Layer 5 of a small transformer language model trained on English Wikipedia (11 layers, counted from 0, width 96). Numbers have three digits each and are written without spaces.
A neuron's activation on a vector x is GELU(weights . x + bias), where the dot is the dot product.
The model reads these tokens: "," " " "1" "4" ")," " electric" " guitar" " (" "2" "," " " "1" "3" ")," " program" "ming" " (" "3" "–" "7" "," " " "1" "2" "," " " "1" "5" ")," " key" "board" "s"

The vector x that enters this layer's MLP at each token. A number n stands for (n - 500) times 0.013.
0 ",": 506686482559382511534557505506449447470478482446604500509571564539518520456551481489475542509514651478465445454508460468487518585458553610520538465425478516601532463535441583530512544483527459548646468475498256447628460509502494471457627447480617381507031474562538571540513396458603425315
1 " ": 561637471507464601543494413481503434520474474483574429428526548438492586388473520418515484454459584539480553400534512565661577506505543482584490362480465603482510488450353675522539582526467411436744477518528237385675436473463490497556609611411638390386303417520566537547508426492493539434
2 "1": 483525507517468555503427381475507464605490458526552468384664522492523583314525550458626426570416465493426574441591535450729458432497414525586545502520350527493577389420316542475533426483494520577636455491474395534699454483381514448511618572544631473379303409606520554642390447566566444485
3 "4": 470558504574460551460536374520513429515548490522539542433688560505502449280558457510431412437376568566432581335525445344697540305484454607475539464533473530479526474419408559537602565442532495610616547484495452396588425372439476553508628587485543624367308426636578511606418507605572452465
4 "),": 484635459574470544512540464454468434468568498481560458496600496577425518386561511511475539530491718542501381484505413435521493573471563592497545464414514509508594480528425610471525533454522479500549475538457274476675494574475474492465603479507666511493053464497570608520502455361555403328
5 " electric": 564508363472519526495472486334430398525365564388540523535509305456495483320365486477573594472560462507542494585518535510621478344467546474531557541512635514464536496492452531496427476478415490622666417564510419451640579541518475653390681584463678552452152567545501534565536513463525436534
6 " guitar": 462414439483514544532442347348437492466512704519507551574495367520471483349498526430551548566545399484569514423523470595625464424436574479480567579527585495386503528536498542469314340495492453587602456533442425418667517549461430663509527636500730630456166457504411583606540525429604527467
7 " (": 552589469551452609548373422432419492522500468602445382415498452581449479391451624523470484366659554457583514490530537567535569515462540541653575571418567466521472420458575680532413374544380454437559398429480343494757462413520441579509624618407511601424252462504466533615448571473676506462
8 "2": 445576528556417576564420393525470518687518495478488450545680431476540441291480474484584423461504476469412551534559500503683491418524396374696555598442351490479519457429460644419465412428443472547535565437464483514777387421476420523578649588502534515342371445531494563551429480577601534544
9 ",": 456615473579508461512489432538431432504538430471596577408561598484557467407509446438499480381445552635451475386580491490542553352495415423704611523462465436696380382415533625465549527332519602615549527462433341469666446530457320609455683474495599613451333490570522556567368496442587497572
10 " ": 402609488489571584521464448444464436446555492560581493363509490438513535479528513409486496342441500611539567374491568577719563456470526303636452384427427503525521555461459615508494683542441473495697578538543306365634445452437432589554637612366615439426427374516517566452523474424528514532
11 "1": 416493476500494542531424414452490434593508505515529497341692472513519541298542584456647448523438423548478563421540608513745478451467393380640529536471349472466573419456392507424448459574457583609621463480479411530715480465377492503573614572468612489464408358618422591564418404522594441517
12 "3": 402593460547503495488498416525496393508585492505476542405777486500541525301608477563424427371415509661408556366500515391687538365488413543535555500510511471446461528440477527451465563490519579653628580402575435439618478403419424601599586554369543601386413360623486568515460426561598433475
13 "),": 465583433617552548549503451348442407458615543530524463458619455606419481381548504495449531478498657701508356452475444468532476478456548448578574496405535453485577483543490580408458554495488575546560453535443271498704566585495413526500583556465676590502198439513525618492444453296547417440
14 " program": 527638438449517374468431460427540421513492619419513533499502431451440463368387426480433482480522466513552486496560489632471320377473589357562517589430637478517588499575566588506369355590616583515673453482439540486775541433510470558398703627389548508502278467587519607634414500464573405535
15 "ming": 604572445578545545553426454417490477578525479539567344598548399537451554373491440469512537550591449428515642308405478583499430480588642262704490450535687463500500528461464463486376443564472455597622486513485365507577489483469481606447557507454600665579211427436464603480464482462661484377
16 " (": 509650463545423659555392457421391496518494464626483379439517498564468492382449590500457469351656582466597566475537495518510584483513551478648565528425583505522448467446558695503419436558395499425530395392487319469749451420503439576467598556366557591443267427518530562598431567486646555474
17 "3": 453595504558394490565437434494452531627484468510471465575675451563516551291561506477565422497472500460361605431504521452628503429555357506674572558462392486432466489444419592376535479444540471614580555377550471511805422382461387490589603532386562488326375404535521542535410537565623547598
18 "–": 447621545493554493457457392571452367508510543566526599520522536398498531350570527395447494380433632657473613353549463538539518357495457395675456487446422527605582421433548711535534544378416523467486475459552435431685450453481390532528697368497644682356349421568481511529461503445570571556
19 "7": 397524527459420585494479368523448391521551600627517525366716529557453465295517472438553523539546498594397588214497570550697537491479396485555500513474493454456512527453475524481502544559552466572543427560447468500606556389388348475544689559447467520446295422546408525539567496536577423714
20 ",": 504613533587561465518478402522463365484526512515511595405600596500493424349556473477458508467475568747463413294481546486529580409464536373675566517474547391679421376461573640468521542428510587576544475509435287501631527550439339555490695460475595589518310441535419560489411440408551459568
21 " ": 462622527502572590513448419481511406454517527566519464353494512448526540409498498391473475417458520639529546332470600587683555498507552322636458418445483468480505511467475639505475656578428422464749555557544284410645463441445492526591649640393600441422395351492490539458537433444531513515
22 "1": 463511505511510546510403403495512417621486522546506465348672492510546560249518555452624405594445433530437546404531593502708479468528437416639522566475359473459550392459395550444451444547452535606652458479471408534712484450362546462551638605496594536425366369560429594590395413537598458503
23 "2": 435583505539510597484493394569520384605557513548505532417776505482573457293522415578405414397472502639412527392516467385686495332509477422539525541534494507463524445429488585496440522463500563562639558426479472436571441403440457562544643594494503667361375403592517603559441387563592408434
24 ",": 489647432573573502453532429453476406520542483549564561386610619529403442377557475457480513396442577689450382360540517439512573372462579342642591492496568480614429482506502653444476576434499650608537507467414263428598503511469443585448665472439697602519361403531519568485399448405542442512
25 " ": 500638494505535599481470451451499423455510501545538472376489530464481538396487524358506484427459497631536516376472566594675565499495600303611465399456517513441494555485437658487467642619412468469717556548541255391620461441477529540569627627374644412457424325512494532449534453433517512495
26 "1": 499497499522476535470405420490515426598486500541504478362673523496519565241475561413653419616447430499443554410523585504709496475493449424595530546496379480439531410457372564435454422584448546616667449475489393564707494450398570471548636601507621518426376356565417588595421405532570465491
27 "5": 457512477546449526445522388532518391539540523498548513423720573405550497240537481496452406397482485647423539295496515417663577380472486552478565500485498460495454500486516596495471489483494476688650529435535442410590499371421540568497672583446485686366372424624518609585456410604511419514
28 "),": 511573430615557566522488450395479392476603542559508458473625510584402485347522495467446510530493678613477396433478434430527503491467613467560581507428550473489571469540480611413467532481475529534573454538439252514686566585488451529461597560495677600501174419454542622529438458314537420406
29 " key": 624549372435488503485432425404470495483493584343555590467516444510494528186420441506436473456605458449520583508555566548567423371445601393598559574474648541420547421460510522469378400554371474502630468549511410492701570483504464551512592600543622555501154526536551683595410540502622461477
30 "board": 506471462496450544504533351395458550536571603505525425560600436444476540457521521511544541488664357349493543522535496563537441401469522368545472529609664521465402634516454550579388441503557487486657454583459364534721484474486420640357607591421598604544237308372407611487409487448649483502
31 "s": 482626467579485570604494467464440569450559475594408494530483413563427447294545479404555487617578525560554569332476473610494534456557636526553538536514693534391400470553523506394474417591561522640480598411436360523636519383546433545444460539381584646520178430453362457584389514449624530425

Each question shows the input weights of one neuron of the MLP. A number n stands for (n - 500) times 0.0011.

n7 (bias -0.024): 535619606376457584333422603314487483298579564440497556481417460601365570434578650461500531419525345589602360644474665481546490620445524436395530489617418358579541558422500556550492674309508465393520605495407650554440530588445458623494536540465505461543602548631464469423609283448399567610
On which three tokens does it fire most, strongest first? 10 " ", 25 " ", 21 " "

n16 (bias -0.052): 418505416403554456412560360534564467494566500285348423497511610495392622380536421533423402702543451420461456695621468467551389487723602649555484460459576528531458610322470513518476364332475622534451644664538608545481482570487411565503587478529390492465605503563597563425549549403480510470
Its two highest activations, in order, are on tokens 29 " key", 14 " program"

n146 (bias -0.024): 385540469568490261508644380583587491579567604542425527667355383350492474541441473367513546666651336442484585637438573557547610497618643402445536380661598443569508434625402459505480327491441528461396475592526534508384472500630653644644488441350428468486574569395537484544628639461484521392
On which three tokens does it fire most, strongest first? 15 "ming", 6 " guitar", 30 "board"

n129 (bias -0.092): 530432548511603507493399483495514588560597427459368553570531570466530473506442597494370518578517558634404390482511378477398632631495624524524483490516526509607491570489490575539588439307486535385292505567480433610434538614370424417456531485395373537562440741573525413393488579443407475445
On which three tokens does it fire most, strongest first? 20 ",", 4 "),", 28 "),"

n45 (bias -0.042): 523579290590514551362456463494552497477530511512586512573482596457448531580395485546451394393271587425534396457440409386506489509546630580376560488418599437452569653591491509358246710578503666542364446654587410565375393465551658386376424538489446420625713546578653650641544445581503370321
On which token does it fire most? 28 "),"

n383 (bias -0.082): 472425319407390519623710507372531523321372520471705613686415541470588650456534447332520565513720338132606524509571445658521670472488528401300503507462381463472445655623308500456654417552469649432464644453453581515400503535562591520457408678393490344522541603345485441595503519487417360658
On which token does it fire most? 30 "board"

n40 (bias -0.054): 300558358540568384560637522470444432352622525549476649528472428548354520523578408544527286595420482544523457680534506495662416519492376436480538425383421337585647550534548570437552567376482445391677511474622606472418549497280517522573403471545400394525666452589541403540521428571373541597
On which token does it fire most? 10 " "

n180 (bias -0.063): 439615331347390483405581465298382462303404472446576682368299561497599488541656486510477622391670461346521506489592531514581459553391429543475528532541477429530579607583543383568610480637454581531506691596700429500389489439725546503701456527448578323495579579481460391569508445427505500454
On which token does it fire most? 10 " "

n198 (bias -0.067): 497285544439462469524706665312442617528638529602628596765558562373448458552319696409411418397590444517402447355385653562562482593618262594457535568537481564453440574648416447577481353640521445563516371549388639360577600447430391526490327423369259500513650533582608460494420442535521417384
Its two highest activations, in order, are on tokens 27 "5", 19 "7"

n170 (bias -0.075): 543428460575528437455596579337627611427456552469393645548329598732461573616328376491347307589466400562582539642374752220353423490769747600388540507438584383644322589487441477533503486405497494503559286441419473548464627698402494334448500471332577438627480573435538519355510703372590481481
On which token does it fire most? 28 "),"

n92 (bias -0.081): 483286641520452603457514669623416525485253391507411517402630557543315621473379610457629672648700391477416348391573612436446298585673523418528562560426352168474528683477394554406538475481483596649624466570583566659353411578392331486386314504733394489532535682540592467473658335497513572364
On which three tokens does it fire most, strongest first? 26 "1", 22 "1", 11 "1"

n48 (bias -0.042): 494532534685337565434314433376594406514456421323559509544440463500570513476587418621446548503465547463653431437527573500456647405476400420508610670530591364587528593366458478634525545483488627594342537448696469388331575586532454529410530211624208407694604558461542630371604335716518402473
On which token does it fire most? 20 ","

n91 (bias -0.058): 530578568450457488324479396491625693560311342426302593537484509459560560505304616530480377563531557463445259618435615389600356491654438554472598572389475408454430494342494582610537522354344585626648594193513614659460524422574497355402420523647533516441560738447503550497581443396529459438
On which token does it fire most, and how strongly? 8 "2", at about 0.69

n108 (bias -0.050): 442536476654557582345354416366592530555658556482573388524566511567474579574588366508436492500659456494489414585517437448459362396486477521519497494727544543708353419368533395566524555277506579379564433457359644608300318442372559591576423309688436567505575436486536378364483302574539542565
On which token does it fire most? 23 "2"

n352 (bias -0.037): 403225512527454503521657580481570555514370461660488643636528424555482654645354446578265330370487343436520533443521472439465390439569506420337537707564425557510401532340465457497481330550539460400529617282481668585419633521566707519506470464486426558555571658452568632686305567631524391485
On which token does it fire most? 23 "2"

n275 (bias -0.048): 285597624419263587616627657565457526404453533312471375652314636519514587557477472530470507687642568289517393686696515593510661690588511846408551612365500387708588586695534547656515508397500338478428496464549518510449354403522829331470548282530384417537488647574576560396700375416517324320
On which token does it fire most? 0 ","

n302 (bias -0.055): 491534605485419345457381558440509410592293541512604526402534444488529571575417579616473399451423581546537418543532679576534425527723279469416464561342494271803503482437494411611461571519558503485655401661409542361380581515473626519630544497631607407553571494448685500320568521386274469445
On which token does it fire most? 21 " "

n232 (bias -0.069): 392319597378527442388487610600409513617539506536577399497645649660519584576507572558521572493480503475579415537553595348470556573491428543526360338522082431705484725472360538610763540504537575458417448415223552454521322755398541360554483555563258517405522513534562356414535424513358583466
On which token does it fire most? 2 "1"

n107 (bias -0.017): 441480539378475481440476421370427485444539463446375581552411469465431665398407505446302456438648439484584358470551569519592595505491566488391631683580519470425573547375398490502672442510512547600495620512561447580484416500603579468442515418538519395591533598498502589569424462565565431308
Its two highest activations, in order, are on tokens 29 " key", 5 " electric"

n105 (bias -0.073): 379469494494580451610613374497413586621331410325509358544616684541629605529355581528466533342572512446474519476604628430506390467607464538464546494614336479460586541462256518554330401821302517606529518569423485523505392579425525621682513553471469258767571574556518396482560443478403334390
On which token does it fire most? 11 "1"

n345 (bias -0.063): 410196372532519556659597512344543570387432511527338610686527526479379610620655580516532474703582461568472435452622506581522318649560471564444328515514402534363423594330366550520346414590494404300543373673398568662498450620350527457537598462533421427540528454429494420442555477473438458640
On which three tokens does it fire most, strongest first? 30 "board", 6 " guitar", 19 "7"

n357 (bias -0.064): 551257523627391308469484638471468561507448432348458673646423644483593409483528783553557415527453350507525435478613669516540648622532554537358753523481408307584706366409483477583611300489557333428584568334439510312578500394563622416632397444576350493440645534538643494397468340582403593427
On which token does it fire most? 27 "5"

n378 (bias -0.045): 511509448331473636426528418497489541356608567460389447535509506529639391416509478521386769450389489562645437516442549520521580593467660550420583591506557448644617608454609387617469533574286558517597483558566529662283289506474487435323475397450469459586578390423497439407643545346563419357
On which token does it fire most? 25 " "

n356 (bias -0.092): 409417427370503610506454530428418503627378328444546509746542665560386530480543463379572363733512440401563488626413547489552559425365283548453395485412377416444660554525350437659491455648464354570515361369612433530502494586583622554617485568446584314444599512517478570497608306415611431506
On which three tokens does it fire most, strongest first? 26 "1", 11 "1", 2 "1"

n90 (bias -0.057): 315490399390555478617559497459595390373547332586438632570484660704635597568517418263503410567433485206541569503530576340497419531388549574489343497405399524598647770419506379732720481663533462481497456326608563464359491559487440545575426594599587506508537432630422436556475460676599622530
On which token does it fire most, and how strongly? 3 "4", at about 0.29

n150 (bias -0.078): 348431380381500453486686473491392542484518529527748417402607632582483561594556711453407441515500404267459562607722545417530446448554355455511479506600374514387638530321307361697529530414551470518554453466463544541507643509550545712700485319505593479468495476562712523434592514515520525424
On which token does it fire most? 2 "1"

n278 (bias -0.098): 468394514483587507283447434622661478657206507358529542588522507578553638587527633325634531426485456488625428676600660454497493755441451611451284570662323344527655500552211450591550359597099437612559403412511536500391514585511566389634509496553543215536699474382483354401574307349473456451
On which token does it fire most? 26 "1"

n199 (bias -0.063): 370525443443546635500612561439586630368559592542529481518455555541584599632471402491475434382530442414475495460620403490468590415476359546293406445435539529452401525418568461572298663588500361485541483430693490516510564425420590617406526613482539495504550462488453448502580380458651477412
Its two highest activations, in order, are on tokens 30 "board", 10 " "

n374 (bias -0.034): 432573548456331561600614500537500644529420456513606330665476664596302663424272422464500423568582463319548360513520519408460492542613461668478516571581505644448591530457464571503404392341561438360343566469550505568461529400476549536417542403606362555460561641377520575558435547561554553531
On which token does it fire most, and how strongly? 16 " (", at about 0.33

n224 (bias -0.073): 515438272702546372362394670604524516584598539426433428516597485503617370524605366362399529434491603533414342503459615623389544364515690478456472475416478559573436381509402436697537589640527480528573567365301648517415583570450494579557430376497558528742544608497535325467665464494265422657
Its two highest activations, in order, are on tokens 24 ",", 20 ","

n135 (bias -0.063): 261511564508389500523608516566523547619558392497661575503519518508567516557432595584481490579405416459560489480536591588572472490474467410364524625371476536671529647508369500531359497339413588508604579453456465503381550432441616421588525393566577276567717437431558567518666420404492344474
On which token does it fire most, and how strongly? 11 "1", at about 0.54

n191 (bias 0.008): 432548473591553573491320515456493554629439478423400425525472560467476439526416562511565441591450530538412410495590627169507547498509629601409530603447374609577505623451487390572549490596465532386490596445405485607536603367400496320635416545568559543450427431455463407507490454596404542538
On which token does it fire most, and how strongly? 2 "1", at about 1.3

n318 (bias -0.105): 483528480644387571360574469507540489640395479367550652524576705483411636541522493372500516465448437463465408546412582507453533530451539664436375510566419539467716728400183487789707486617377569612573456431482524391373453477479759228573521666491577354659687416647632369480533345385397423373
On which token does it fire most? 1 " "

n355 (bias -0.063): 512412505438475470583417515475671449346448574517301483425545531579541446568511466507475604599576530551581427481431500490459567537498622508368552277527634381619500460448698556462473579481438502463513517507619490682354675463523439617515513553523407482506475520560328469357597604416474537409
On which token does it fire most? 20 ","

n251 (bias -0.043): 513556610663473455621312791407359503560407310324529592569323421530635623506332491468462655460615581331570568581454542497611506402668375540509519411377461351420381632552371248500581277612485437597453500500598364491447596595621568423447497157557378493508574620475604553484566478500522695506
On which token does it fire most, and how strongly? 5 " electric", at about 0.19

n322 (bias -0.019): 563435567455611451556561449370577455621436444509538529630562489422523467674519373332500480557554214494374558419374491411603248371472534356419488422565529421497389423514434391540401497532360619394464523509473588473369509468332463437518475537586346530608535545629483382554714560786455453525
Its two highest activations, in order, are on tokens 15 "ming", 23 "2"

n285 (bias -0.071): 396514496483484648602514602356528698337309500385719361482330479328555511524262424535481646409623546341613440759293504458427278566521586350526663496407464438728532602592493370593489309727323608418591345704600532490358352671586700339438543428631380401536560621643439658514507514514456386582
On which three tokens does it fire most, strongest first? 5 " electric", 14 " program", 29 " key"

n53 (bias -0.005): 465517364645413580696656494355487537346494505480549354393433594554365531543347436530379367545486492533422535418601469459623577576564532534410577621473497527601390460426378462393522300557524508614338426390630447589620439476416573469588440427551442412611610697460668444519495298461429526505
On which token does it fire most? 2 "1"

n44 (bias -0.051): 386434303384548548571631510551547744370500357503628418654461654364255637647562600535274475615681569356573402429553725528359559630596484440465552322509600407510535507552613564531442757395451422571580625500349452470405397538699647397397537397527519434584514470500500435332528355548512372422
Its two highest activations, in order, are on tokens 0 ",", 4 "),"

n203 (bias -0.026): 560275546420511378494506566738333408570457442410457455491556554769599548466428580533489621585682575477644503503456460473514465669758533430539389491479423512625485644371364470437506278483600435611443314620394522659374384409724612563674497373534585563392523532399412559391494398423497570530
On which token does it fire most? 15 "ming"